Layer 4 of a small transformer language model trained on English Wikipedia (11 layers, counted from 0, width 96).
A neuron's activation on a vector x is GELU(weights . x + bias), where the dot is the dot product.

Input weights of the MLP neurons that the questions are about. A number n stands for (n - 128) times 0.0036.
n1 (bias -0.286): 141, 89, 161, 61, 83, 84, 152, 163, 112, 153, 78, 130, 78, 91, 134, 167, 109, 172, 140, 63, 135, 116, 138, 144, 133, 118, 135, 139, 69, 211, 137, 109, 196, 164, 88, 84, 141, 75, 144, 112, 148, 140, 112, 115, 111, 172, 23, 117, 85, 148, 126, 168, 110, 175, 107, 185, 105, 169, 53, 165, 162, 129, 154, 120, 99, 151, 139, 106, 140, 96, 146, 200, 143, 121, 138, 177, 158, 139, 68, 171, 145, 179, 126, 124, 144, 120, 141, 128, 113, 178, 113, 211, 164, 163, 111, 127
n3 (bias -0.290): 86, 110, 151, 172, 88, 151, 99, 178, 169, 78, 101, 163, 167, 122, 145, 106, 103, 177, 141, 138, 129, 99, 140, 89, 147, 151, 98, 126, 122, 109, 90, 114, 115, 85, 89, 111, 138, 89, 115, 185, 139, 122, 170, 141, 88, 143, 99, 108, 143, 86, 111, 111, 208, 106, 89, 151, 194, 200, 54, 124, 139, 115, 174, 165, 130, 167, 107, 165, 140, 112, 121, 139, 147, 116, 139, 140, 107, 83, 117, 79, 56, 143, 116, 128, 86, 144, 118, 171, 148, 207, 141, 157, 153, 129, 87, 121
n43 (bias -0.106): 174, 90, 124, 121, 87, 181, 182, 122, 110, 93, 199, 145, 90, 135, 109, 155, 149, 93, 125, 109, 121, 136, 135, 96, 90, 121, 149, 154, 92, 166, 117, 117, 140, 114, 213, 93, 124, 133, 89, 102, 112, 93, 170, 111, 117, 115, 147, 115, 146, 177, 153, 141, 131, 154, 108, 148, 118, 152, 121, 109, 127, 82, 143, 70, 197, 120, 140, 93, 106, 103, 168, 138, 129, 170, 69, 168, 87, 157, 126, 145, 105, 61, 101, 151, 157, 120, 137, 104, 105, 159, 105, 125, 142, 178, 127, 93
n44 (bias -0.238): 121, 84, 102, 88, 78, 91, 186, 159, 134, 177, 113, 105, 139, 117, 81, 159, 143, 121, 117, 206, 168, 99, 124, 118, 51, 83, 109, 164, 189, 124, 87, 163, 140, 71, 152, 117, 110, 88, 91, 163, 115, 95, 119, 79, 122, 121, 89, 149, 134, 139, 137, 136, 78, 220, 117, 103, 179, 185, 170, 132, 123, 115, 137, 114, 115, 107, 172, 151, 125, 103, 123, 207, 116, 162, 90, 121, 150, 96, 104, 115, 137, 123, 191, 162, 104, 161, 141, 152, 134, 136, 106, 117, 120, 183, 124, 114
n70 (bias -0.258): 116, 169, 147, 114, 118, 112, 166, 124, 153, 122, 170, 164, 119, 86, 79, 132, 89, 80, 55, 152, 120, 146, 47, 99, 97, 131, 156, 138, 102, 187, 151, 161, 179, 97, 118, 142, 111, 116, 113, 150, 184, 114, 98, 96, 86, 117, 146, 83, 94, 97, 106, 143, 96, 165, 140, 182, 136, 211, 109, 148, 81, 154, 133, 166, 155, 171, 72, 116, 155, 159, 158, 178, 168, 92, 102, 159, 114, 99, 163, 127, 86, 93, 98, 187, 120, 120, 103, 162, 150, 107, 118, 92, 90, 101, 137, 141
n82 (bias -0.316): 148, 169, 52, 122, 69, 180, 164, 162, 124, 132, 142, 128, 129, 102, 43, 128, 114, 103, 105, 125, 123, 100, 114, 153, 119, 112, 141, 144, 159, 97, 171, 190, 125, 104, 112, 161, 157, 147, 137, 181, 101, 121, 168, 111, 107, 111, 129, 85, 112, 126, 129, 93, 135, 143, 91, 155, 96, 158, 179, 107, 149, 159, 124, 117, 197, 101, 133, 120, 188, 101, 143, 149, 61, 85, 132, 110, 145, 105, 120, 101, 117, 122, 156, 128, 77, 137, 102, 157, 98, 137, 102, 173, 137, 96, 124, 191
n116 (bias -0.212): 137, 101, 135, 110, 118, 148, 71, 130, 135, 108, 96, 120, 141, 128, 120, 148, 92, 111, 121, 124, 122, 133, 135, 111, 118, 107, 99, 97, 131, 129, 101, 96, 153, 133, 136, 85, 111, 131, 159, 163, 138, 132, 80, 116, 120, 99, 121, 70, 133, 179, 102, 80, 103, 123, 143, 141, 154, 159, 117, 120, 146, 144, 132, 128, 202, 151, 193, 152, 136, 126, 130, 192, 125, 79, 143, 206, 85, 118, 111, 134, 118, 108, 197, 128, 127, 147, 124, 117, 169, 140, 97, 168, 174, 117, 145, 157
n119 (bias -0.128): 153, 79, 126, 151, 156, 164, 98, 91, 125, 105, 90, 144, 57, 135, 36, 81, 89, 163, 142, 116, 157, 176, 137, 54, 166, 102, 105, 171, 125, 104, 174, 137, 118, 110, 167, 99, 174, 155, 126, 138, 118, 180, 77, 151, 98, 129, 106, 134, 134, 138, 136, 131, 158, 158, 154, 141, 91, 148, 87, 124, 144, 166, 128, 128, 140, 139, 127, 152, 144, 146, 212, 133, 119, 131, 115, 167, 165, 128, 132, 106, 90, 218, 121, 131, 142, 141, 105, 133, 78, 167, 148, 147, 121, 144, 102, 77
n128 (bias -0.094): 143, 74, 144, 115, 150, 214, 157, 99, 178, 152, 141, 167, 136, 140, 177, 188, 97, 166, 73, 101, 190, 100, 118, 89, 102, 105, 144, 66, 142, 135, 139, 94, 110, 136, 130, 114, 165, 143, 146, 134, 156, 125, 108, 179, 207, 129, 142, 154, 138, 130, 141, 130, 154, 90, 143, 141, 179, 151, 128, 132, 118, 137, 93, 167, 131, 113, 83, 99, 113, 139, 123, 142, 102, 135, 166, 131, 141, 165, 114, 152, 83, 76, 102, 125, 127, 83, 93, 138, 102, 101, 140, 160, 100, 102, 113, 107
n152 (bias -0.313): 100, 99, 160, 105, 125, 131, 90, 135, 153, 182, 150, 80, 176, 75, 62, 186, 171, 121, 122, 169, 194, 108, 147, 139, 126, 163, 134, 122, 118, 119, 144, 43, 144, 172, 140, 136, 100, 76, 160, 131, 145, 124, 106, 74, 99, 192, 109, 132, 126, 95, 114, 141, 131, 166, 141, 99, 167, 25, 84, 132, 72, 101, 108, 74, 101, 106, 90, 140, 91, 117, 146, 149, 161, 127, 60, 161, 181, 160, 124, 132, 145, 97, 191, 154, 86, 137, 160, 85, 160, 103, 174, 128, 165, 249, 103, 83
n166 (bias -0.340): 130, 179, 70, 132, 108, 148, 118, 135, 101, 136, 91, 158, 53, 65, 141, 121, 95, 138, 154, 140, 111, 96, 100, 98, 124, 126, 164, 132, 183, 148, 125, 91, 177, 120, 140, 134, 181, 163, 127, 100, 105, 85, 120, 140, 180, 94, 97, 151, 111, 135, 151, 150, 148, 172, 133, 141, 178, 138, 123, 94, 117, 100, 141, 116, 145, 110, 103, 107, 146, 115, 138, 154, 173, 133, 115, 172, 126, 119, 102, 118, 163, 120, 114, 125, 125, 145, 95, 92, 120, 133, 118, 84, 133, 82, 131, 144
n201 (bias -0.073): 109, 147, 86, 157, 195, 128, 87, 141, 134, 182, 80, 115, 131, 102, 161, 145, 65, 159, 125, 79, 157, 94, 104, 137, 126, 108, 105, 100, 159, 126, 104, 72, 105, 118, 112, 68, 139, 162, 139, 161, 160, 138, 130, 120, 149, 119, 154, 124, 163, 92, 152, 183, 122, 111, 174, 113, 172, 122, 165, 109, 134, 49, 125, 177, 116, 134, 114, 154, 114, 151, 90, 119, 123, 136, 106, 106, 199, 142, 133, 120, 162, 126, 204, 131, 131, 117, 111, 135, 109, 150, 138, 130, 163, 158, 151, 173
n207 (bias -0.349): 105, 122, 96, 133, 83, 141, 135, 183, 82, 148, 119, 151, 123, 174, 151, 77, 109, 106, 129, 140, 155, 140, 104, 106, 113, 169, 82, 132, 143, 160, 108, 134, 122, 105, 103, 126, 213, 128, 152, 170, 118, 115, 95, 128, 185, 165, 195, 135, 135, 160, 145, 157, 136, 127, 100, 156, 143, 140, 147, 32, 122, 84, 145, 139, 103, 167, 69, 174, 114, 92, 144, 126, 150, 94, 105, 89, 149, 145, 106, 41, 140, 116, 103, 133, 147, 122, 86, 192, 150, 114, 124, 91, 121, 122, 139, 122
n214 (bias -0.215): 121, 194, 146, 162, 168, 77, 122, 146, 155, 156, 131, 152, 83, 122, 151, 172, 67, 129, 71, 98, 137, 117, 110, 122, 129, 176, 143, 143, 76, 76, 140, 165, 142, 127, 100, 156, 119, 164, 116, 104, 117, 92, 184, 128, 154, 111, 137, 133, 142, 104, 115, 108, 91, 106, 118, 139, 157, 79, 119, 136, 83, 113, 123, 160, 131, 98, 102, 80, 151, 132, 172, 88, 137, 137, 101, 131, 134, 121, 144, 74, 185, 102, 158, 131, 196, 99, 157, 113, 94, 198, 143, 142, 172, 173, 147, 161
n219 (bias -0.169): 180, 108, 144, 175, 152, 107, 136, 124, 164, 90, 150, 125, 101, 127, 121, 107, 135, 143, 116, 107, 135, 162, 86, 128, 124, 117, 153, 157, 127, 165, 152, 92, 97, 90, 105, 91, 170, 121, 131, 161, 144, 122, 129, 126, 118, 120, 108, 94, 131, 146, 75, 106, 189, 81, 91, 83, 176, 185, 112, 167, 141, 144, 131, 114, 127, 158, 105, 111, 125, 130, 179, 117, 131, 173, 164, 117, 83, 131, 156, 148, 131, 124, 47, 117, 145, 193, 139, 81, 119, 159, 114, 182, 126, 74, 103, 112
n235 (bias -0.300): 106, 152, 101, 76, 82, 127, 135, 139, 165, 100, 166, 180, 138, 84, 97, 154, 116, 126, 99, 127, 87, 151, 203, 121, 124, 115, 178, 154, 214, 159, 101, 148, 104, 100, 116, 88, 114, 158, 176, 119, 109, 127, 144, 125, 137, 103, 183, 110, 114, 104, 76, 88, 102, 170, 115, 193, 111, 86, 121, 153, 125, 134, 155, 123, 120, 137, 116, 161, 152, 166, 101, 155, 116, 107, 176, 143, 80, 115, 95, 106, 161, 125, 144, 135, 116, 129, 99, 184, 89, 182, 175, 110, 132, 199, 97, 142
n249 (bias -0.098): 162, 77, 175, 162, 94, 124, 101, 120, 96, 103, 167, 123, 116, 180, 128, 178, 97, 143, 90, 112, 97, 53, 122, 119, 127, 123, 115, 118, 126, 146, 114, 192, 111, 124, 151, 101, 121, 118, 100, 95, 148, 127, 200, 157, 173, 116, 132, 78, 121, 168, 144, 149, 150, 116, 159, 119, 137, 136, 171, 148, 139, 130, 189, 120, 64, 166, 82, 140, 90, 126, 96, 125, 74, 167, 160, 82, 135, 110, 123, 154, 116, 102, 155, 165, 123, 127, 175, 122, 105, 147, 152, 131, 138, 131, 118, 95
n250 (bias -0.320): 99, 109, 120, 104, 94, 148, 132, 154, 175, 67, 156, 162, 97, 79, 139, 116, 118, 140, 141, 104, 138, 83, 106, 136, 116, 175, 135, 120, 133, 112, 98, 107, 142, 156, 130, 147, 126, 173, 136, 119, 153, 105, 113, 131, 181, 141, 122, 118, 168, 97, 36, 141, 154, 143, 104, 180, 192, 94, 110, 53, 108, 74, 161, 156, 159, 116, 186, 126, 134, 104, 130, 108, 142, 140, 171, 198, 143, 133, 102, 151, 132, 110, 112, 70, 162, 156, 76, 144, 64, 114, 170, 117, 154, 59, 126, 135
n262 (bias -0.280): 108, 192, 144, 125, 67, 115, 108, 158, 106, 127, 99, 119, 207, 76, 97, 142, 62, 71, 108, 111, 150, 135, 140, 116, 169, 149, 99, 128, 158, 116, 131, 164, 117, 100, 100, 113, 168, 127, 137, 105, 63, 114, 140, 155, 130, 114, 180, 135, 162, 105, 99, 113, 178, 163, 139, 151, 144, 95, 129, 127, 150, 132, 156, 154, 118, 161, 114, 91, 71, 86, 150, 84, 148, 23, 114, 196, 110, 118, 107, 151, 102, 134, 124, 176, 114, 145, 79, 143, 114, 189, 110, 192, 189, 162, 132, 181
n269 (bias -0.121): 125, 107, 113, 155, 140, 119, 93, 173, 146, 133, 122, 176, 146, 118, 137, 75, 145, 165, 86, 73, 159, 193, 101, 118, 118, 114, 181, 137, 203, 90, 139, 184, 63, 101, 147, 115, 138, 91, 131, 101, 181, 155, 168, 157, 91, 133, 198, 158, 133, 149, 112, 136, 108, 94, 77, 118, 147, 96, 137, 141, 161, 167, 120, 114, 125, 65, 117, 146, 141, 90, 116, 127, 122, 168, 162, 58, 214, 110, 146, 184, 129, 148, 111, 148, 120, 126, 141, 179, 143, 103, 105, 131, 157, 148, 83, 79
n296 (bias -0.083): 97, 134, 80, 115, 131, 103, 190, 127, 128, 143, 86, 101, 152, 120, 137, 171, 158, 109, 94, 94, 117, 158, 125, 117, 75, 130, 129, 174, 161, 169, 145, 124, 115, 125, 140, 104, 182, 124, 66, 170, 95, 149, 140, 115, 136, 184, 126, 136, 78, 162, 122, 181, 141, 136, 112, 99, 105, 181, 90, 183, 134, 140, 126, 159, 102, 118, 143, 116, 129, 167, 146, 98, 137, 88, 138, 137, 136, 125, 192, 103, 132, 79, 154, 148, 130, 37, 67, 166, 77, 118, 150, 107, 148, 182, 49, 151
n307 (bias -0.070): 59, 151, 118, 154, 99, 139, 169, 158, 112, 124, 102, 180, 172, 142, 150, 147, 135, 118, 126, 84, 93, 126, 105, 125, 81, 100, 142, 126, 181, 154, 101, 186, 167, 52, 122, 109, 197, 34, 127, 127, 141, 154, 101, 129, 168, 165, 180, 124, 102, 124, 183, 114, 174, 136, 120, 140, 184, 84, 98, 129, 223, 106, 138, 111, 102, 114, 111, 132, 138, 137, 131, 117, 207, 60, 168, 141, 155, 118, 165, 123, 102, 144, 136, 134, 146, 184, 106, 141, 94, 168, 89, 135, 109, 184, 112, 88
n326 (bias -0.250): 92, 124, 111, 162, 127, 213, 118, 161, 127, 111, 54, 129, 124, 76, 96, 101, 86, 134, 154, 134, 142, 138, 124, 51, 142, 140, 85, 173, 149, 172, 154, 104, 124, 184, 140, 137, 120, 141, 107, 175, 132, 129, 86, 63, 126, 144, 202, 158, 97, 116, 124, 108, 131, 53, 119, 167, 94, 122, 176, 158, 116, 130, 102, 124, 141, 76, 158, 157, 136, 110, 152, 191, 119, 108, 133, 127, 131, 135, 121, 183, 130, 74, 100, 91, 146, 128, 141, 134, 50, 166, 148, 174, 93, 97, 180, 106
n331 (bias -0.172): 155, 139, 168, 93, 92, 140, 176, 146, 183, 140, 122, 134, 85, 154, 147, 110, 131, 106, 126, 109, 171, 129, 125, 73, 83, 128, 108, 116, 150, 132, 71, 137, 125, 130, 141, 90, 109, 149, 152, 152, 150, 115, 185, 107, 140, 123, 135, 75, 151, 168, 129, 134, 150, 131, 141, 96, 198, 127, 51, 182, 173, 125, 131, 171, 161, 119, 138, 121, 124, 143, 147, 108, 132, 116, 114, 123, 119, 112, 114, 164, 95, 86, 97, 161, 153, 169, 164, 150, 105, 106, 74, 116, 91, 78, 96, 154
n356 (bias -0.388): 160, 112, 140, 116, 188, 139, 117, 106, 115, 112, 131, 113, 123, 35, 124, 132, 158, 164, 102, 111, 119, 147, 152, 159, 164, 121, 148, 147, 141, 144, 132, 104, 158, 173, 100, 171, 204, 117, 102, 100, 176, 100, 84, 96, 122, 125, 135, 111, 90, 140, 137, 80, 99, 57, 89, 154, 113, 120, 142, 127, 160, 86, 132, 85, 147, 111, 138, 67, 63, 126, 123, 199, 112, 145, 123, 125, 192, 134, 89, 182, 128, 99, 140, 95, 147, 122, 102, 91, 173, 162, 193, 135, 204, 193, 55, 120
n379 (bias -0.045): 83, 115, 124, 151, 101, 145, 102, 119, 173, 89, 170, 178, 137, 168, 101, 75, 169, 109, 160, 151, 145, 165, 142, 90, 130, 89, 123, 97, 134, 91, 121, 148, 128, 129, 118, 182, 138, 149, 94, 148, 142, 93, 73, 117, 116, 172, 147, 90, 113, 85, 153, 115, 167, 122, 144, 98, 199, 134, 119, 182, 160, 72, 131, 151, 73, 132, 144, 122, 93, 118, 183, 162, 90, 183, 87, 145, 118, 132, 105, 102, 129, 96, 106, 132, 47, 113, 159, 106, 110, 172, 98, 186, 145, 103, 92, 106

Each question shows a token from some text and the vector x that enters the MLP there. A number n stands for (n - 128) times 0.052.

"y": 100, 118, 195, 115, 121, 88, 150, 82, 106, 99, 116, 143, 122, 172, 120, 120, 137, 161, 122, 124, 93, 110, 197, 135, 124, 132, 149, 148, 115, 116, 101, 131, 90, 127, 87, 118, 78, 166, 114, 120, 116, 127, 106, 184, 77, 144, 119, 173, 70, 110, 150, 131, 108, 135, 145, 139, 143, 135, 188, 132, 124, 109, 111, 129, 111, 108, 154, 107, 144, 174, 140, 151, 180, 125, 130, 93, 152, 82, 161, 187, 95, 152, 96, 188, 164, 145, 99, 134, 137, 115, 118, 64, 130, 176, 165, 66
The neuron with the highest activation: n269

" to": 113, 148, 108, 193, 135, 112, 172, 118, 117, 155, 148, 140, 129, 154, 113, 146, 145, 158, 126, 49, 103, 118, 127, 126, 100, 125, 126, 87, 142, 120, 125, 149, 130, 104, 126, 127, 123, 158, 112, 123, 155, 102, 116, 107, 118, 124, 104, 179, 117, 128, 146, 138, 126, 106, 93, 145, 124, 119, 130, 118, 110, 139, 131, 113, 124, 114, 144, 120, 118, 174, 152, 123, 164, 78, 142, 148, 136, 120, 110, 151, 131, 140, 120, 124, 161, 166, 127, 131, 148, 167, 127, 106, 100, 150, 153, 112
The most active neuron and its activation: n307, at about 4

" can": 134, 192, 121, 138, 158, 132, 119, 61, 137, 164, 159, 136, 166, 214, 130, 147, 126, 113, 114, 97, 104, 112, 158, 65, 117, 150, 135, 114, 111, 129, 112, 76, 137, 79, 107, 111, 98, 138, 99, 70, 138, 72, 131, 104, 125, 155, 100, 158, 136, 121, 166, 134, 112, 100, 103, 181, 92, 111, 132, 144, 125, 134, 90, 94, 140, 141, 149, 195, 149, 95, 139, 121, 142, 153, 144, 141, 101, 143, 150, 175, 128, 117, 113, 115, 163, 148, 156, 120, 158, 123, 109, 116, 123, 118, 148, 121
The most active neuron and its activation: n43, at about 2

"d": 138, 195, 168, 142, 149, 116, 192, 132, 32, 98, 118, 116, 123, 172, 168, 126, 166, 125, 112, 110, 71, 66, 163, 163, 111, 133, 165, 120, 83, 128, 174, 128, 145, 135, 60, 127, 110, 166, 116, 124, 80, 73, 100, 133, 106, 150, 97, 161, 148, 115, 155, 137, 139, 127, 72, 132, 144, 151, 107, 145, 151, 127, 120, 84, 125, 167, 163, 132, 117, 153, 104, 134, 107, 135, 181, 125, 115, 107, 105, 128, 135, 154, 118, 108, 115, 135, 130, 128, 162, 96, 148, 125, 105, 100, 154, 141
The neuron with the highest activation: n1

"po": 113, 112, 143, 164, 111, 108, 185, 95, 142, 126, 150, 83, 153, 152, 120, 82, 188, 101, 145, 126, 159, 149, 131, 87, 137, 163, 164, 101, 98, 82, 173, 89, 129, 131, 94, 91, 100, 139, 148, 117, 122, 77, 113, 108, 82, 88, 118, 131, 123, 87, 152, 160, 154, 193, 175, 120, 134, 115, 110, 133, 104, 137, 137, 101, 104, 124, 136, 110, 149, 138, 100, 144, 139, 123, 171, 144, 92, 202, 130, 149, 130, 140, 144, 108, 136, 164, 106, 136, 200, 113, 108, 113, 128, 68, 158, 132
The neuron with the highest activation: n152

"%": 75, 84, 121, 167, 119, 112, 107, 117, 71, 128, 148, 124, 116, 202, 154, 95, 163, 130, 178, 83, 102, 124, 160, 120, 148, 150, 105, 107, 106, 138, 145, 131, 152, 115, 113, 127, 69, 132, 84, 107, 167, 96, 105, 181, 138, 146, 132, 142, 142, 90, 168, 70, 160, 93, 78, 161, 111, 141, 138, 125, 158, 146, 102, 126, 162, 157, 127, 141, 129, 152, 117, 102, 128, 125, 101, 142, 120, 134, 157, 161, 149, 120, 156, 149, 132, 145, 107, 127, 123, 91, 135, 117, 142, 129, 183, 128
Which three neurons fire most, strongest first? n307, n379, n249

"us": 135, 139, 118, 127, 139, 129, 151, 91, 89, 102, 136, 110, 153, 154, 150, 106, 177, 59, 155, 100, 92, 116, 177, 170, 108, 168, 177, 139, 124, 137, 168, 86, 139, 138, 125, 67, 66, 133, 110, 103, 129, 166, 116, 146, 132, 142, 89, 122, 167, 126, 164, 131, 137, 84, 101, 172, 125, 120, 158, 101, 128, 83, 157, 105, 103, 139, 126, 115, 115, 151, 172, 172, 182, 110, 122, 111, 107, 129, 178, 96, 155, 140, 91, 66, 133, 171, 111, 154, 124, 103, 164, 117, 88, 153, 115, 134
The neuron with the highest activation: n43

"ative": 177, 162, 128, 162, 84, 76, 110, 113, 78, 106, 150, 100, 158, 130, 139, 147, 172, 140, 131, 103, 96, 100, 187, 174, 133, 157, 119, 139, 128, 100, 185, 130, 139, 112, 46, 82, 89, 141, 113, 100, 135, 131, 78, 126, 93, 156, 116, 165, 154, 83, 127, 147, 134, 139, 96, 135, 133, 127, 179, 93, 129, 141, 112, 160, 167, 113, 135, 146, 110, 160, 105, 100, 210, 109, 127, 111, 97, 99, 128, 141, 182, 146, 133, 141, 100, 140, 131, 137, 151, 106, 155, 165, 102, 103, 113, 125
The neuron with the highest activation: n262

" ": 158, 148, 158, 191, 100, 96, 166, 86, 104, 155, 123, 133, 119, 214, 136, 114, 171, 134, 130, 90, 112, 107, 151, 186, 104, 148, 104, 87, 152, 106, 145, 144, 122, 104, 131, 120, 59, 148, 125, 91, 137, 113, 116, 119, 105, 93, 117, 143, 147, 164, 185, 163, 163, 97, 134, 141, 107, 111, 129, 104, 96, 137, 125, 118, 107, 136, 137, 94, 144, 173, 118, 168, 125, 74, 130, 152, 139, 149, 129, 141, 139, 106, 130, 111, 133, 174, 130, 110, 140, 116, 129, 104, 116, 107, 118, 117
The most active neuron and its activation: n249, at about 1.5

" change": 145, 135, 158, 151, 194, 150, 119, 145, 76, 147, 145, 111, 151, 189, 131, 131, 171, 203, 123, 95, 100, 107, 166, 115, 104, 156, 151, 125, 128, 109, 127, 101, 138, 96, 80, 120, 82, 144, 114, 117, 142, 81, 92, 126, 50, 144, 124, 90, 142, 101, 156, 150, 112, 103, 96, 126, 110, 154, 143, 112, 125, 132, 117, 123, 169, 149, 121, 143, 134, 124, 101, 136, 142, 132, 135, 95, 117, 207, 114, 139, 100, 108, 163, 83, 94, 160, 122, 118, 175, 144, 143, 129, 107, 112, 145, 154
Which three neurons fire most, strongest first? n356, n201, n3

".": 132, 112, 80, 176, 122, 112, 155, 102, 136, 184, 157, 124, 104, 174, 104, 144, 135, 195, 132, 104, 97, 96, 168, 158, 130, 148, 115, 111, 114, 96, 103, 113, 124, 135, 150, 137, 112, 151, 110, 120, 83, 125, 73, 123, 118, 130, 151, 156, 173, 144, 101, 98, 91, 97, 143, 190, 110, 126, 89, 106, 133, 130, 126, 137, 135, 149, 150, 114, 140, 131, 87, 127, 137, 89, 138, 73, 147, 87, 136, 180, 139, 145, 122, 140, 132, 163, 165, 191, 99, 66, 151, 123, 106, 108, 160, 188
The neuron with the highest activation: n250

"s": 102, 163, 146, 120, 99, 112, 82, 103, 154, 136, 106, 102, 174, 147, 142, 137, 173, 135, 148, 99, 96, 144, 145, 140, 129, 114, 155, 111, 99, 128, 117, 131, 108, 153, 68, 134, 98, 98, 94, 86, 159, 81, 126, 175, 116, 123, 119, 194, 167, 131, 161, 155, 137, 100, 92, 127, 92, 110, 115, 126, 162, 124, 87, 139, 116, 171, 126, 156, 129, 186, 146, 132, 136, 165, 120, 94, 127, 104, 162, 150, 99, 109, 103, 113, 143, 210, 126, 164, 113, 138, 116, 71, 157, 97, 166, 139
The neuron with the highest activation: n269

"ide": 103, 164, 143, 117, 88, 146, 181, 95, 140, 140, 118, 118, 172, 196, 97, 176, 133, 150, 199, 113, 73, 133, 154, 160, 123, 181, 153, 132, 128, 91, 98, 135, 128, 110, 93, 137, 99, 141, 74, 132, 111, 100, 69, 133, 100, 98, 169, 152, 106, 148, 144, 124, 98, 149, 157, 141, 145, 110, 195, 101, 93, 122, 98, 167, 147, 148, 102, 72, 142, 137, 119, 108, 187, 129, 117, 129, 87, 126, 107, 145, 106, 153, 114, 118, 78, 108, 162, 169, 154, 88, 114, 132, 140, 123, 124, 146
Which three neurons fire most, strongest first? n262, n70, n379

" U": 147, 141, 140, 180, 134, 90, 158, 78, 113, 126, 168, 122, 162, 172, 104, 129, 187, 116, 140, 109, 40, 136, 153, 112, 127, 124, 116, 114, 149, 138, 151, 133, 127, 121, 128, 132, 113, 162, 78, 108, 113, 161, 96, 165, 82, 99, 105, 167, 138, 81, 138, 132, 149, 143, 132, 130, 126, 81, 106, 116, 94, 162, 159, 142, 117, 168, 101, 153, 138, 148, 101, 98, 106, 112, 140, 113, 107, 123, 148, 143, 159, 132, 149, 69, 78, 185, 209, 104, 140, 133, 112, 113, 143, 136, 102, 126
The neuron with the highest activation: n249

"est": 114, 164, 147, 159, 168, 134, 165, 128, 56, 115, 99, 141, 145, 156, 114, 86, 153, 106, 148, 110, 102, 92, 125, 139, 86, 159, 89, 94, 116, 103, 135, 174, 121, 87, 102, 118, 74, 139, 86, 108, 129, 94, 80, 113, 90, 104, 126, 189, 177, 113, 137, 191, 118, 149, 180, 151, 113, 133, 142, 139, 100, 123, 53, 156, 161, 133, 152, 143, 136, 158, 175, 121, 151, 137, 126, 136, 99, 97, 161, 176, 121, 164, 110, 123, 102, 132, 127, 160, 165, 89, 147, 113, 125, 99, 171, 143
The most active neuron and its activation: n70, at about 2.5

"st": 115, 167, 128, 156, 130, 96, 187, 135, 97, 68, 131, 119, 174, 157, 130, 102, 172, 122, 172, 141, 167, 79, 122, 193, 126, 144, 70, 82, 113, 69, 115, 99, 96, 170, 65, 119, 134, 144, 107, 129, 122, 112, 124, 119, 93, 142, 109, 154, 141, 119, 175, 161, 163, 162, 111, 159, 177, 169, 112, 75, 108, 132, 86, 118, 122, 125, 150, 94, 169, 102, 101, 112, 110, 119, 166, 130, 116, 112, 147, 168, 125, 155, 142, 128, 119, 155, 82, 168, 144, 74, 120, 125, 113, 100, 142, 130
The two highest activations, in order: n250, n3

" se": 96, 182, 154, 162, 128, 115, 153, 103, 91, 153, 148, 113, 153, 188, 105, 127, 125, 149, 125, 100, 127, 113, 146, 116, 111, 174, 112, 100, 161, 88, 92, 102, 110, 74, 122, 120, 51, 141, 131, 79, 135, 113, 122, 177, 93, 107, 131, 150, 112, 101, 149, 144, 133, 135, 162, 146, 75, 154, 118, 134, 130, 161, 153, 104, 131, 152, 122, 91, 112, 113, 101, 164, 151, 122, 100, 161, 65, 160, 130, 210, 154, 161, 137, 142, 122, 168, 138, 105, 130, 86, 124, 120, 138, 116, 140, 161
The neuron with the highest activation: n262

"ay": 146, 120, 157, 155, 167, 100, 121, 69, 113, 101, 99, 106, 105, 137, 128, 95, 135, 193, 124, 109, 92, 145, 182, 96, 129, 146, 106, 132, 86, 139, 179, 102, 124, 161, 143, 84, 79, 138, 92, 125, 132, 125, 123, 171, 55, 144, 120, 139, 140, 116, 184, 177, 110, 131, 145, 116, 127, 151, 120, 135, 82, 146, 82, 138, 130, 95, 169, 106, 145, 146, 176, 156, 160, 128, 123, 117, 78, 112, 179, 143, 92, 199, 63, 141, 132, 140, 147, 159, 152, 116, 156, 106, 127, 134, 108, 128
The most active neuron and its activation: n119, at about 5.1

" Minister": 178, 158, 156, 149, 133, 105, 123, 66, 56, 159, 183, 103, 143, 170, 126, 132, 149, 159, 147, 94, 83, 123, 155, 164, 119, 86, 103, 130, 146, 134, 133, 126, 145, 129, 108, 91, 67, 134, 76, 141, 143, 73, 127, 147, 101, 177, 116, 137, 132, 130, 137, 108, 106, 116, 83, 151, 124, 131, 145, 134, 153, 171, 127, 117, 171, 142, 127, 149, 88, 159, 90, 116, 153, 148, 109, 88, 136, 145, 112, 140, 125, 156, 90, 111, 83, 163, 160, 123, 130, 132, 148, 147, 104, 108, 128, 163
Which three neurons fire most, strongest first? n249, n219, n356

"duc": 125, 204, 147, 147, 152, 115, 158, 97, 57, 111, 132, 129, 158, 175, 117, 126, 170, 110, 156, 112, 50, 72, 188, 116, 114, 155, 130, 95, 74, 98, 149, 93, 139, 132, 104, 107, 58, 111, 148, 149, 97, 118, 92, 124, 109, 155, 65, 149, 165, 84, 184, 116, 133, 138, 118, 91, 112, 140, 109, 111, 140, 127, 170, 115, 132, 161, 124, 128, 145, 148, 134, 149, 171, 130, 134, 157, 153, 148, 88, 118, 128, 110, 133, 144, 108, 131, 173, 127, 145, 133, 153, 142, 85, 148, 125, 153
The neuron with the highest activation: n152

"elected": 128, 155, 151, 159, 140, 135, 149, 157, 89, 132, 118, 120, 146, 185, 123, 136, 165, 159, 150, 76, 118, 98, 161, 137, 141, 154, 132, 151, 159, 130, 142, 112, 121, 89, 98, 98, 106, 135, 99, 112, 95, 99, 117, 121, 81, 129, 117, 143, 160, 120, 165, 101, 145, 136, 92, 74, 153, 159, 141, 182, 111, 189, 128, 107, 142, 150, 150, 137, 125, 101, 115, 101, 154, 110, 121, 96, 85, 123, 88, 141, 117, 132, 106, 116, 63, 146, 159, 177, 150, 105, 161, 124, 101, 124, 153, 137
Which three neurons fire most, strongest first? n3, n219, n44

" game": 142, 159, 145, 164, 117, 143, 156, 108, 113, 119, 141, 139, 144, 204, 92, 120, 180, 136, 78, 105, 92, 88, 137, 173, 92, 137, 169, 121, 151, 145, 170, 133, 134, 69, 98, 93, 73, 123, 103, 122, 128, 44, 120, 196, 72, 119, 89, 132, 154, 112, 164, 141, 149, 124, 106, 122, 152, 143, 131, 102, 125, 147, 133, 124, 139, 149, 142, 145, 138, 162, 109, 121, 130, 154, 94, 94, 106, 152, 153, 138, 88, 128, 134, 114, 106, 137, 171, 103, 142, 106, 170, 128, 117, 99, 149, 139
Which three neurons fire most, strongest first? n249, n219, n43